Layer 3 of a small transformer language model trained on English Wikipedia (10 layers, counted from 0, width 96).
A neuron's activation on a vector x is ReLU(weights . x + bias), where the dot is the dot product.

Input weights of the MLP neurons that the questions are about. A number n stands for (n - 500) times 0.0021.
n24 (bias -0.023): 360,757,362,787,522,330,517,411,418,632,710,398,604,504,565,611,440,569,393,413,454,513,268,487,665,770,370,695,495,551,260,461,680,188,620,514,464,626,576,241,445,379,174,482,517,719,631,467,475,527,391,374,409,546,623,463,487,390,500,820,316,561,400,682,434,540,280,609,455,793,302,508,460,422,419,127,394,509,779,818,660,334,496,696,456,562,478,549,528,658,461,450,619,483,758,293
n28 (bias -0.036): 516,456,565,238,591,650,342,545,392,412,551,388,476,680,710,834,525,322,589,540,673,464,481,723,659,389,450,341,356,482,197,253,507,528,566,564,690,691,411,576,611,460,739,496,354,422,557,441,545,545,434,451,468,634,591,603,411,514,481,425,571,467,347,550,396,460,508,358,344,569,426,593,563,542,753,529,284,714,538,608,592,389,524,403,336,474,474,371,671,438,323,489,522,348,523,519
n56 (bias -0.044): 664,357,642,537,581,548,562,566,486,799,541,439,431,549,547,577,372,355,444,555,557,676,521,588,444,600,427,614,533,473,377,456,490,430,348,560,542,358,357,605,575,598,528,670,476,510,195,507,650,576,363,467,200,566,500,378,313,404,489,665,297,407,377,447,351,521,447,554,617,494,328,568,465,461,578,452,844,310,582,482,526,803,520,472,551,462,493,435,464,387,554,532,362,517,440,472
n99 (bias -0.038): 534,554,329,522,437,569,758,143,514,624,345,644,474,211,761,444,293,442,528,627,490,713,639,530,614,833,243,884,553,487,668,382,710,618,110,620,528,534,533,470,633,265,309,538,563,614,270,446,174,611,509,623,653,553,559,476,429,416,251,420,402,468,691,774,223,335,603,464,481,461,394,277,320,433,646,738,363,629,552,596,417,438,635,366,518,564,519,463,398,614,451,529,495,477,236,416
n189 (bias -0.022): 714,409,372,420,297,684,666,386,372,517,333,529,545,510,490,439,544,410,653,497,396,351,396,380,520,372,655,707,341,584,347,382,473,563,446,425,337,605,531,590,528,466,632,345,520,618,510,540,422,559,412,379,507,454,540,461,447,500,439,325,408,411,676,549,503,826,458,378,673,417,665,622,624,642,686,602,487,287,304,493,530,543,565,569,497,424,465,658,399,493,480,650,700,632,539,304
n201 (bias -0.039): 385,351,352,534,593,575,423,532,380,570,503,456,557,511,596,533,672,224,514,629,599,368,653,523,584,451,285,429,222,527,441,369,521,500,331,481,642,541,340,531,500,372,553,305,573,490,375,418,527,560,490,580,221,487,500,697,554,530,507,389,353,521,635,564,320,577,436,226,446,388,486,333,556,664,622,741,547,553,478,577,611,510,553,571,313,700,564,535,692,413,620,755,542,652,583,414
n216 (bias -0.016): 920,554,500,443,335,554,526,543,553,550,423,643,293,263,435,395,511,553,370,307,484,470,591,419,806,535,639,422,574,705,616,519,732,550,675,365,417,640,634,657,480,167,382,616,600,578,605,525,463,586,396,615,359,474,304,512,587,504,520,576,371,581,623,515,508,290,468,404,612,358,695,402,535,447,364,446,635,211,302,512,574,481,456,264,608,469,496,531,771,318,458,460,527,596,616,329
n221 (bias -0.032): 446,633,475,354,412,476,552,445,425,567,456,617,576,526,509,387,265,326,325,472,490,318,445,388,322,526,497,584,399,534,563,450,427,425,440,566,383,527,687,420,490,356,426,343,421,378,555,561,594,510,655,622,644,390,579,175,664,549,560,582,476,659,522,666,359,545,454,692,418,533,637,560,465,427,726,366,389,542,709,430,469,549,476,639,415,471,575,500,655,618,488,540,522,387,461,412
n268 (bias -0.011): 579,442,720,430,391,500,382,608,586,474,339,452,429,483,577,321,465,561,372,307,405,475,688,441,456,588,575,556,431,519,503,410,707,563,688,567,569,548,441,521,446,497,668,700,571,419,729,462,626,398,245,503,510,671,577,361,516,438,442,576,633,506,387,559,454,643,467,458,399,488,594,485,543,385,410,539,453,751,358,208,662,472,352,503,503,441,560,402,311,461,392,524,654,567,563,510
n281 (bias -0.035): 527,570,500,545,339,379,353,542,422,521,662,408,508,521,566,512,537,346,648,604,657,625,310,548,780,580,288,294,376,317,695,607,492,406,347,445,352,589,297,354,738,656,610,624,289,756,633,553,571,546,405,436,398,592,383,804,314,380,592,598,276,517,335,685,357,329,474,475,565,578,324,457,294,669,491,654,504,500,600,605,524,593,373,555,529,609,692,839,372,812,353,470,441,595,513,168
n305 (bias -0.029): 185,347,613,380,692,504,553,299,441,504,397,508,666,698,520,214,574,705,456,579,575,258,496,496,447,348,445,420,513,345,346,496,492,688,608,448,476,530,488,509,492,312,222,349,901,500,278,344,545,568,756,500,484,572,530,459,508,626,492,362,615,302,496,355,400,723,524,516,278,489,556,400,696,450,467,385,431,500,500,583,424,623,530,580,630,349,662,882,550,532,449,583,640,574,406,528
n310 (bias -0.039): 739,537,378,555,663,617,765,504,419,399,377,457,653,424,489,454,400,389,652,396,465,544,496,529,623,602,468,527,528,610,623,552,795,222,642,193,386,528,458,418,422,796,580,458,415,392,721,648,610,701,619,277,437,371,435,320,624,410,339,488,444,451,418,478,568,271,531,300,422,623,549,454,440,676,338,687,446,583,570,520,597,558,454,614,452,357,515,534,409,519,474,320,598,304,655,335
n311 (bias -0.021): 287,725,432,410,481,674,338,562,288,234,584,618,588,547,280,536,390,752,359,393,472,631,469,716,615,636,423,286,508,583,477,492,600,259,423,576,441,385,598,500,336,238,426,631,466,600,660,319,562,348,404,448,307,437,616,512,642,511,399,571,434,384,634,638,469,496,831,759,340,533,543,627,570,560,480,277,526,500,235,569,419,511,441,512,626,488,571,426,667,589,409,396,648,504,683,524
n361 (bias -0.040): 477,283,732,433,161,408,451,292,677,676,555,432,374,382,365,444,631,491,617,598,343,624,513,516,389,582,563,504,613,487,470,356,504,297,459,439,300,678,400,406,255,534,596,434,547,681,583,372,423,673,428,406,761,381,362,344,496,640,684,693,666,474,398,640,513,676,430,636,371,572,350,484,116,576,122,671,388,422,527,648,401,483,634,661,470,487,570,371,409,667,521,969,746,530,535,627
n397 (bias -0.038): 378,520,371,334,527,534,489,404,496,587,476,588,323,557,644,548,453,392,653,717,558,488,572,715,519,680,362,320,508,581,429,199,326,491,458,362,593,745,223,565,619,465,476,569,516,588,515,310,492,709,610,508,449,686,393,628,327,496,683,622,615,686,476,489,81,385,285,692,455,485,397,567,608,574,651,639,645,396,574,508,508,169,628,472,307,679,383,412,362,591,352,607,704,477,463,459
n420 (bias -0.020): 280,561,594,563,497,584,448,531,510,636,656,683,503,580,742,494,537,457,624,500,407,615,469,561,716,730,309,545,377,354,625,399,473,269,668,678,462,562,486,295,401,436,341,682,564,448,474,547,338,414,422,477,393,526,606,599,440,523,493,643,511,476,520,500,229,579,315,392,391,404,579,484,383,436,339,310,549,575,738,382,526,490,487,517,426,452,403,363,730,650,416,560,445,598,672,413
n432 (bias 0.014): 747,402,431,559,613,479,640,487,563,615,522,302,476,344,594,461,456,487,552,345,400,417,422,645,427,600,581,365,743,531,566,544,319,384,577,427,438,419,464,542,401,437,652,638,475,610,555,666,603,571,335,299,600,613,452,400,367,506,704,556,411,287,456,555,709,417,441,557,338,536,423,342,461,633,595,532,392,619,384,543,659,413,464,394,614,622,373,558,456,614,525,527,580,450,487,581
n466 (bias -0.005): 345,766,477,417,208,511,565,411,413,653,554,468,516,455,507,665,440,639,410,419,525,454,559,410,477,627,633,349,798,583,615,359,446,526,482,507,500,406,441,519,504,249,659,479,759,445,484,561,545,400,544,494,437,594,478,603,642,304,500,691,540,395,453,539,585,238,524,510,637,357,503,608,599,535,566,547,742,452,631,610,458,467,452,373,372,698,455,473,493,442,553,450,469,369,276,424
n484 (bias -0.037): 425,694,607,353,483,240,504,644,599,680,716,395,365,840,327,285,529,627,504,608,579,516,415,464,620,471,478,538,641,390,459,364,508,271,645,354,475,447,686,509,357,138,445,642,322,600,359,420,433,644,683,500,627,348,527,426,439,408,566,714,756,717,334,532,408,588,410,488,396,574,521,473,382,465,573,317,492,420,600,382,316,391,508,513,144,756,359,362,443,754,451,587,626,759,388,662
n516 (bias -0.020): 493,531,516,602,447,263,548,462,652,579,613,553,419,532,497,402,624,437,516,274,480,635,250,560,500,576,500,513,821,426,610,491,349,313,497,376,282,359,522,369,513,410,442,637,519,521,372,544,554,292,597,421,457,570,636,599,617,552,612,519,317,500,513,537,637,421,565,375,376,331,601,518,475,553,494,591,540,672,539,361,542,613,452,407,625,478,358,529,433,522,441,730,614,497,520,377
n543 (bias -0.037): 301,443,609,917,700,634,628,481,505,572,424,424,304,314,812,550,509,75,217,615,575,416,534,628,426,650,617,316,332,383,615,367,615,205,363,500,808,577,627,495,580,187,300,292,467,523,338,285,623,656,185,445,543,445,516,455,379,708,596,845,738,452,729,454,810,442,633,419,445,698,553,550,519,690,727,433,630,722,690,314,468,449,386,471,462,418,255,563,470,351,311,420,427,386,634,667
n609 (bias -0.035): 453,564,543,461,476,397,458,553,535,308,496,580,489,275,614,376,614,293,549,496,479,442,594,523,446,387,508,589,203,371,488,500,456,414,395,504,581,572,919,605,471,196,614,591,433,431,616,590,572,747,731,431,413,477,578,487,519,350,315,344,509,396,436,709,528,572,586,448,558,357,701,823,407,487,714,396,512,407,312,382,565,484,378,532,285,476,627,287,953,560,417,425,702,417,715,484
n625 (bias -0.019): 617,705,711,399,422,351,456,605,609,314,465,534,476,420,251,286,475,568,652,408,571,569,330,493,298,565,662,576,644,577,606,514,397,270,515,648,540,542,424,508,559,377,699,614,585,565,452,534,541,395,557,394,398,715,412,608,483,582,474,537,366,422,599,627,442,733,518,468,688,467,453,155,579,284,379,400,404,662,667,406,408,434,412,590,295,536,442,579,459,393,493,478,425,504,702,540
n626 (bias -0.012): 593,627,651,550,457,335,427,433,554,504,343,434,514,444,504,531,421,404,742,708,673,369,522,403,609,311,465,441,581,446,518,580,606,118,427,632,630,481,786,464,336,334,612,523,551,616,624,391,577,404,606,489,630,191,366,557,375,631,270,549,603,701,635,337,607,471,481,482,439,380,559,462,256,546,590,419,535,467,771,412,440,418,382,481,376,371,496,441,364,613,457,641,611,663,621,556
n736 (bias -0.025): 600,482,525,444,571,438,359,496,450,630,572,568,321,566,553,459,848,435,364,407,345,703,456,682,604,518,630,442,710,436,414,486,619,376,454,591,507,296,276,539,654,333,548,645,489,555,514,665,353,427,633,434,486,559,430,395,398,312,663,530,589,439,654,535,453,337,445,364,470,459,500,280,333,534,626,428,556,569,639,754,476,700,418,302,640,656,489,406,237,637,528,605,493,354,660,596
n743 (bias -0.025): 597,546,455,431,343,462,645,600,364,553,405,366,564,518,483,354,368,619,403,496,807,185,514,594,541,372,526,571,515,421,518,552,482,329,500,504,626,455,274,631,522,653,360,576,731,622,677,365,406,539,630,537,538,398,466,471,562,480,308,239,709,588,405,466,447,387,381,650,566,493,294,540,642,504,536,401,449,336,563,574,605,696,540,618,525,614,374,426,429,539,576,408,628,462,758,265
n763 (bias -0.025): 749,414,712,753,469,247,489,627,446,551,219,512,485,396,261,467,670,595,723,582,447,698,548,332,545,524,355,433,263,473,465,717,351,361,360,568,600,479,460,526,626,624,611,500,492,462,504,755,329,675,391,459,435,500,711,606,332,598,467,391,470,633,414,470,492,465,283,236,626,533,445,268,354,304,444,496,428,587,802,290,515,424,760,615,492,606,496,402,504,574,538,382,461,593,625,536

Each question shows a token from some text and the vector x that enters the MLP there. A number n stands for (n - 500) times 0.0094.

" under": 665,546,605,638,647,492,518,530,518,606,663,574,386,330,582,570,595,562,498,532,536,508,534,400,490,615,484,430,288,492,378,524,339,458,647,381,428,567,550,593,453,460,651,450,387,490,449,472,445,212,592,616,602,403,661,532,603,264,426,322,631,562,697,402,493,762,612,779,451,433,383,412,479,475,396,568,567,422,357,518,471,364,601,622,405,559,359,599,466,432,466,514,430,385,374,357
Which neuron lights up most? n189

" sub": 624,559,644,635,682,467,565,577,526,589,701,594,425,330,555,608,511,539,468,526,492,493,566,406,589,476,498,324,316,520,426,641,449,521,638,436,444,592,525,577,426,479,584,477,337,527,424,535,503,225,558,656,597,412,619,568,613,252,390,302,584,492,611,464,500,674,685,780,408,365,340,498,528,447,371,618,558,349,466,517,449,418,535,542,385,533,350,587,445,380,514,525,406,394,402,321
The most active neuron and its activation: n216, at about 1

"C": 601,575,656,668,637,569,485,595,621,610,705,551,433,370,596,449,623,449,431,531,530,486,441,428,576,580,422,247,352,577,439,649,409,507,654,529,436,541,473,552,463,592,643,372,355,490,506,560,564,129,618,608,614,491,592,502,574,229,470,372,613,535,554,416,415,656,574,652,475,490,362,295,356,481,364,556,543,347,438,612,450,486,523,525,518,585,404,575,394,427,535,407,453,442,522,358
The most active neuron and its activation: n281, at about 3.1

"U": 574,608,687,629,722,567,604,614,544,575,650,551,418,314,591,579,500,520,414,498,498,477,499,399,511,649,424,380,332,518,443,626,424,514,651,386,468,546,492,575,406,539,672,381,377,394,501,516,546,225,682,599,603,469,656,561,623,174,389,350,559,544,578,402,405,662,613,710,425,462,422,315,449,476,338,573,528,432,440,538,523,430,579,599,400,557,411,553,439,400,455,422,405,436,494,379
Which two neurons fire most, strongest first? n310, n625

".": 624,529,645,731,641,487,544,556,558,650,613,573,481,353,657,543,595,503,436,549,493,531,523,490,512,635,347,297,321,503,432,611,417,447,627,428,427,523,562,612,468,466,626,405,352,524,545,483,488,137,609,582,588,432,642,480,557,252,489,389,601,464,653,441,555,726,632,749,388,457,372,401,445,519,451,555,563,395,454,528,400,394,507,594,480,527,372,588,403,360,429,459,383,442,458,383
Which neuron lights up most? n543

"N": 594,523,668,655,633,574,566,570,498,534,622,592,425,371,618,557,562,514,522,509,517,517,523,417,583,560,403,328,373,536,364,644,440,464,691,344,474,581,550,512,376,577,623,323,357,494,509,525,582,198,691,567,592,465,671,556,615,161,416,300,567,498,568,434,431,677,658,646,428,448,378,363,416,493,436,568,521,405,413,497,494,463,578,550,462,528,346,641,424,363,491,467,386,472,548,394
Which neuron lights up most? n310

" in": 575,518,623,663,606,460,531,513,612,604,688,520,404,317,578,594,560,476,496,636,529,542,537,437,535,608,421,358,349,549,387,620,438,480,672,429,395,557,548,630,414,490,648,466,377,582,463,457,481,149,617,574,650,428,644,526,621,319,424,348,557,503,683,404,527,732,580,711,480,432,279,418,425,501,352,576,552,344,392,573,461,454,511,542,422,613,374,563,396,397,514,517,397,457,439,340
Which neuron lights up most? n361

" for": 616,509,617,689,626,505,576,451,517,614,630,516,449,342,597,542,539,468,531,590,534,551,505,371,556,639,432,368,357,475,389,608,426,537,668,346,464,542,536,617,376,474,640,415,400,582,479,428,460,157,619,585,701,405,652,486,678,285,435,312,590,466,667,360,500,757,656,698,391,435,375,457,488,472,413,505,562,425,423,525,489,391,535,594,359,577,398,607,425,403,527,513,386,408,417,394
Which two neurons fire most, strongest first? n189, n626

" what": 680,512,606,618,647,531,508,577,523,593,673,519,406,389,673,537,607,484,496,507,474,520,507,474,563,584,434,332,308,534,369,563,390,475,624,394,498,601,570,622,405,495,685,431,421,491,520,438,547,119,634,518,619,538,727,504,617,219,539,319,552,521,576,426,393,749,649,703,382,427,351,471,522,447,390,521,496,484,442,491,383,427,497,594,371,517,465,545,536,352,437,461,516,437,426,370
Which neuron lights up most? n28

" gas": 574,501,607,664,608,488,576,558,621,630,607,577,490,371,590,499,543,530,493,504,525,502,489,351,573,576,408,299,430,533,469,622,365,476,606,471,418,525,505,511,378,455,620,457,437,503,481,538,430,125,562,623,551,524,686,558,581,280,376,354,644,498,600,418,478,717,663,784,467,409,301,545,422,493,344,549,547,346,481,594,400,443,601,575,374,568,330,631,472,378,576,501,323,474,485,404
The three highest activations, in order: n466, n420, n625

" ": 659,491,589,675,640,439,586,527,590,533,667,547,392,289,579,591,509,517,481,545,483,489,574,447,491,580,412,338,318,561,410,608,366,492,619,461,427,531,587,582,421,448,660,446,335,530,439,593,429,198,614,600,583,459,682,497,592,227,376,348,618,470,589,458,489,746,664,799,358,403,375,376,477,526,461,550,554,433,416,474,488,383,532,599,517,572,396,589,464,396,534,500,429,456,440,417
The most active neuron and its activation: n432, at about 1.4

"act": 508,473,629,679,686,494,556,486,539,602,702,553,515,347,583,522,529,600,441,529,536,537,517,361,537,588,403,350,309,588,436,555,389,498,684,390,410,606,540,570,424,528,661,484,364,555,496,595,395,173,637,570,576,561,619,523,559,291,490,310,570,545,594,455,453,654,640,703,460,367,315,388,480,500,456,571,519,360,526,661,449,413,545,633,413,507,376,643,388,309,565,373,370,398,424,390
Which neuron lights up most? n24

",": 621,510,646,740,561,463,532,558,561,552,612,612,454,344,619,551,610,471,498,551,514,489,493,472,532,614,360,365,370,463,419,603,452,518,690,362,439,539,546,583,393,514,635,492,352,523,425,498,459,103,630,590,530,449,660,520,626,244,429,418,577,534,570,451,507,753,628,731,415,419,348,390,411,513,406,504,554,407,425,569,442,470,513,645,483,603,427,584,416,367,444,457,412,483,468,324
The most active neuron and its activation: n281, at about 1.2

"\n": 620,507,666,625,604,447,551,575,531,688,738,528,505,381,618,544,557,434,513,527,514,525,526,429,489,567,414,279,368,549,416,631,422,505,637,433,541,516,554,589,501,513,632,429,351,470,520,440,442,125,711,608,611,444,633,462,600,260,486,368,596,454,628,449,483,711,612,726,429,441,378,353,388,471,388,551,567,364,455,551,433,409,570,606,506,568,404,545,422,380,454,433,441,400,408,363
Which neuron lights up most? n736

"s": 564,514,618,817,685,441,513,537,638,597,624,477,496,359,609,571,503,442,426,631,523,572,533,349,508,611,430,323,391,565,461,638,413,496,647,364,437,553,476,538,418,487,585,447,415,554,418,521,461,132,558,643,652,385,640,530,583,209,387,351,528,586,645,470,493,639,680,676,387,437,360,444,435,573,383,556,532,398,417,560,465,455,537,630,480,477,410,577,459,349,481,572,375,485,410,378
The most active neuron and its activation: n516, at about 1

"ather": 548,513,636,781,599,456,575,485,509,665,648,561,513,372,588,569,559,588,521,567,513,617,581,344,503,647,449,375,333,596,406,590,388,473,640,350,396,550,519,502,442,451,597,438,513,495,513,572,507,187,612,620,531,502,654,508,599,195,398,344,605,551,666,424,526,664,649,727,335,441,343,356,390,510,475,533,517,427,448,513,457,496,542,559,367,454,398,579,440,349,529,429,401,400,445,331
The three highest activations, in order: n24, n466, n763

" ex": 556,514,573,647,653,451,546,544,548,585,655,561,430,316,568,516,552,587,514,543,590,495,528,486,552,490,399,284,405,513,389,549,384,563,665,352,436,642,512,578,490,532,664,427,318,549,503,494,480,145,620,693,572,401,692,448,560,260,502,328,598,501,647,435,432,616,711,760,358,446,297,523,488,447,405,543,493,412,493,598,432,429,505,554,405,613,418,602,452,408,530,448,429,461,411,376
Which two neurons fire most, strongest first? n397, n311

"9": 617,502,673,654,701,436,561,541,598,572,607,536,478,315,591,549,490,511,559,596,468,387,539,422,528,608,422,351,318,551,424,630,446,487,663,387,487,595,538,583,410,477,635,447,388,572,516,556,563,202,643,584,531,501,676,519,581,227,492,396,533,490,577,379,496,682,644,744,414,442,334,328,426,459,392,541,603,406,387,592,398,416,551,527,450,541,418,617,469,291,567,503,366,388,444,384
Which two neurons fire most, strongest first? n432, n625

"In": 602,463,647,586,637,546,559,543,501,543,715,521,410,332,583,570,575,579,450,524,587,508,509,397,544,550,456,380,286,526,380,617,374,457,675,382,420,600,600,673,402,597,650,451,375,438,484,503,456,168,616,569,632,381,683,556,618,276,421,385,615,484,569,453,484,758,620,708,520,501,366,407,424,424,376,545,481,396,419,647,449,424,516,523,467,621,412,556,383,336,498,429,390,448,486,400
Which neuron lights up most? n743

"8": 577,532,663,695,721,450,548,502,624,614,596,510,513,347,628,560,495,527,544,635,503,415,569,436,467,604,415,359,316,543,453,627,462,475,639,400,462,568,549,582,393,515,641,469,392,564,487,569,562,212,643,623,502,481,633,519,600,234,460,356,557,546,625,385,476,689,632,716,395,412,296,322,409,435,405,527,574,378,393,558,410,469,574,499,462,560,409,595,418,337,551,499,369,392,400,382
The most active neuron and its activation: n56, at about 0.85

" Ph": 581,520,659,623,622,560,523,491,520,588,597,589,419,345,633,532,485,557,438,504,528,504,459,403,440,589,392,291,380,498,411,605,423,502,595,541,429,562,520,575,493,405,628,443,367,359,560,553,523,203,639,585,536,544,713,511,729,192,387,364,607,629,601,415,433,731,654,774,455,419,340,372,490,492,439,496,504,365,444,525,511,469,507,681,455,470,429,624,478,402,513,447,426,442,397,427
Which two neurons fire most, strongest first? n221, n311

").": 611,463,656,754,604,509,525,536,587,636,665,583,457,342,677,516,625,454,488,541,527,471,507,471,518,582,396,296,383,531,425,638,405,466,576,387,504,475,586,625,484,521,606,369,421,541,492,482,498,135,656,636,588,448,672,518,557,274,479,409,614,447,621,431,471,691,628,715,424,420,382,364,420,466,389,555,620,392,516,518,449,504,502,516,386,580,385,595,366,356,414,438,411,456,438,355
The most active neuron and its activation: n543, at about 2.1

"==": 602,477,635,669,575,471,590,507,569,673,724,516,474,395,579,556,547,511,498,491,563,501,494,445,497,662,438,299,338,520,444,599,388,517,611,430,450,599,540,702,513,581,610,410,331,388,488,501,491,200,716,627,650,451,692,446,518,215,458,373,593,415,636,414,433,680,649,702,421,498,355,409,453,472,385,567,541,339,475,556,378,438,459,585,501,479,347,561,460,378,502,457,390,479,460,375
Which neuron lights up most? n56

"W": 586,504,702,647,686,543,561,479,507,544,665,559,407,356,645,526,591,497,533,495,456,516,558,408,567,610,393,316,337,587,442,660,378,510,643,434,412,573,559,536,417,545,608,383,416,458,546,512,594,143,646,592,623,449,650,545,637,217,415,340,598,507,568,422,460,649,631,672,469,472,359,320,370,515,433,567,562,438,416,548,444,468,552,565,384,486,378,581,407,348,516,419,417,476,517,416
The most active neuron and its activation: n310, at about 1.2

"fund": 561,531,616,669,645,462,623,561,650,563,685,618,518,304,537,495,551,563,529,520,536,520,562,374,458,597,446,320,354,456,417,664,414,415,660,353,365,530,498,580,393,562,627,392,415,528,457,543,507,111,584,623,586,566,634,565,586,261,489,384,564,532,652,417,448,642,640,764,449,406,394,430,391,506,493,557,497,414,494,621,419,430,564,555,357,529,388,561,459,335,482,484,406,424,418,355
The three highest activations, in order: n625, n516, n466

" July": 543,540,594,735,614,446,523,590,553,493,698,521,477,335,622,567,561,537,475,620,485,457,567,395,561,600,431,387,311,543,462,524,394,534,644,427,496,560,587,568,386,541,688,382,418,519,551,476,565,114,636,588,552,490,665,508,624,239,504,320,583,444,568,449,492,738,655,732,410,414,371,396,406,399,395,552,542,376,477,533,497,463,568,543,396,484,366,536,468,404,531,520,351,365,455,416
The most active neuron and its activation: n609, at about 0.49

" the": 604,496,610,670,615,479,627,515,588,579,662,493,508,339,609,540,536,517,368,585,486,528,562,384,502,577,479,359,376,518,391,592,441,491,658,414,472,609,467,654,378,487,659,451,383,469,524,494,473,143,589,581,600,505,671,484,608,213,474,311,639,531,590,434,486,834,622,697,441,431,359,409,459,509,384,536,574,439,442,470,447,406,502,615,454,470,435,541,414,336,490,507,476,477,394,326
The three highest activations, in order: n268, n189, n361

" a": 636,473,625,696,572,498,619,522,521,642,653,506,496,365,627,543,541,535,361,573,495,495,594,437,493,570,466,356,355,538,389,596,385,503,686,408,480,509,457,585,481,517,675,430,410,496,503,510,458,201,600,604,637,415,689,512,581,209,431,315,632,476,606,388,479,757,663,692,417,422,302,439,471,518,373,550,563,341,403,489,466,445,499,556,470,499,416,607,471,400,501,427,505,450,472,298
Which neuron lights up most? n743

" it": 668,478,662,666,659,558,551,595,619,568,690,531,416,362,609,603,568,479,425,567,444,529,572,486,539,673,438,322,399,530,425,605,301,474,670,452,446,562,510,589,446,482,626,404,438,476,479,460,508,144,540,538,608,524,735,551,529,195,460,365,570,554,578,450,378,669,621,701,425,417,341,474,445,496,360,520,605,370,434,526,325,451,529,547,410,470,443,576,516,348,548,451,501,452,388,394
Which neuron lights up most? n56

" particular": 595,476,633,685,613,541,534,597,532,549,617,585,530,313,642,508,465,522,510,594,491,523,552,365,460,638,473,394,363,526,378,539,377,422,586,357,452,557,584,640,359,535,628,454,440,535,430,592,416,159,579,592,584,513,646,485,597,221,453,309,616,509,642,429,385,770,612,769,469,423,327,427,458,510,469,557,549,396,449,525,413,380,539,589,445,515,384,623,451,310,507,460,511,515,415,388
Which neuron lights up most? n189

" (": 615,487,653,729,587,437,580,549,593,557,673,586,351,325,617,539,508,461,489,568,501,502,528,479,471,556,450,329,319,477,443,630,398,543,612,396,484,585,582,546,433,464,629,464,338,538,495,464,479,193,727,586,609,477,643,506,640,229,432,352,610,491,605,411,465,728,627,740,415,483,360,431,428,503,419,540,610,389,405,471,456,471,537,618,437,593,432,576,487,334,443,452,444,390,424,357
The most active neuron and its activation: n609, at about 2.3

" West": 607,504,645,652,557,550,475,555,564,517,650,527,441,334,562,563,614,498,411,593,447,456,595,401,580,588,443,363,316,609,391,585,390,527,589,515,499,651,531,558,399,482,605,468,432,477,543,536,539,88,601,611,575,472,654,508,621,186,435,358,652,551,634,413,445,729,616,726,469,484,388,390,482,514,397,531,574,394,324,561,423,472,546,521,464,494,346,554,470,329,538,480,386,498,446,387
Which two neurons fire most, strongest first? n216, n311

" be": 702,538,618,671,611,552,606,496,490,689,681,506,448,400,591,490,571,534,501,555,505,501,527,457,559,639,466,379,313,512,424,582,301,586,712,531,446,471,531,571,401,439,657,450,474,493,497,490,389,202,616,628,621,462,636,497,610,168,419,318,555,471,631,366,437,662,677,718,377,440,388,426,484,456,369,504,572,462,444,495,362,416,544,603,376,506,395,533,536,416,545,402,465,486,399,374
Which neuron lights up most? n420

" medical": 588,541,561,684,636,569,568,566,588,586,631,577,512,354,597,508,613,524,565,482,535,507,466,340,484,588,484,296,392,468,382,622,392,512,633,452,435,557,463,567,382,481,655,444,469,447,488,535,396,158,562,546,558,557,685,514,631,260,419,366,606,592,639,413,379,757,607,801,467,464,333,408,478,497,402,553,591,307,450,584,464,341,553,569,350,454,403,571,475,396,558,490,385,450,524,365
The most active neuron and its activation: n625, at about 1.4

"ware": 671,461,562,664,565,612,535,530,617,550,603,584,502,317,513,493,514,540,489,518,511,584,532,344,505,649,419,311,299,595,455,591,397,400,599,414,439,566,563,607,404,442,616,435,444,555,485,620,439,109,610,667,641,476,667,553,588,258,382,390,601,557,622,397,466,683,655,715,457,457,341,415,488,563,484,576,552,373,467,581,367,401,537,579,427,545,409,565,454,328,467,475,433,453,461,334
Which neuron lights up most? n216

"Administration": 588,498,635,676,602,526,489,578,614,555,664,610,467,306,569,428,602,478,502,490,528,578,458,318,481,607,452,372,347,498,478,631,408,452,592,392,465,499,508,567,382,544,624,429,387,444,554,503,479,204,575,679,617,522,724,565,635,166,460,418,567,551,694,422,422,671,623,758,522,394,412,373,474,488,414,543,518,432,466,566,484,465,521,564,378,553,342,602,429,299,513,516,392,479,412,358
The three highest activations, in order: n625, n516, n763

" after": 670,521,642,668,636,550,510,520,551,610,672,499,427,378,649,523,597,524,511,565,542,488,569,407,515,660,416,387,304,494,400,522,372,520,643,408,446,577,576,643,401,517,633,447,381,570,519,446,445,127,635,555,603,391,661,508,594,301,458,325,599,539,681,425,448,718,647,743,408,391,350,423,466,465,400,484,477,417,433,599,477,405,590,528,374,569,441,593,382,421,473,485,393,410,351,409
Which two neurons fire most, strongest first? n626, n484

" mass": 634,533,575,690,611,502,551,589,489,527,629,577,494,346,644,496,490,569,440,482,517,541,585,366,537,617,401,353,391,498,455,610,382,442,621,361,486,548,550,512,441,508,634,404,374,511,465,595,419,206,570,613,540,503,661,573,611,207,392,261,625,540,666,444,397,690,593,757,440,427,307,560,470,437,443,531,533,300,464,591,461,392,599,586,408,610,368,648,402,427,537,531,398,468,460,357
The most active neuron and its activation: n743, at about 1.6

" African": 558,555,647,688,584,520,552,530,523,574,550,539,480,376,566,602,559,549,460,626,462,417,511,355,525,597,427,324,407,530,409,642,385,498,568,461,516,592,453,562,363,518,577,473,476,433,486,559,449,173,626,681,468,523,676,531,606,225,441,302,668,545,697,433,391,808,616,752,424,447,348,468,463,474,430,529,512,335,411,511,528,417,526,520,372,541,382,606,460,353,544,471,374,493,469,387
Which neuron lights up most? n201

" four": 647,504,639,714,609,479,513,579,467,684,697,515,547,341,547,542,503,557,433,519,578,423,561,510,528,585,469,344,326,575,372,611,357,533,585,388,481,553,465,616,416,509,627,455,438,506,454,538,526,198,678,654,598,455,717,462,634,255,520,289,577,527,620,433,437,751,650,694,394,455,311,393,446,483,440,456,514,388,398,474,398,388,537,614,434,482,380,563,396,447,497,473,457,437,405,379
The most active neuron and its activation: n743, at about 1.6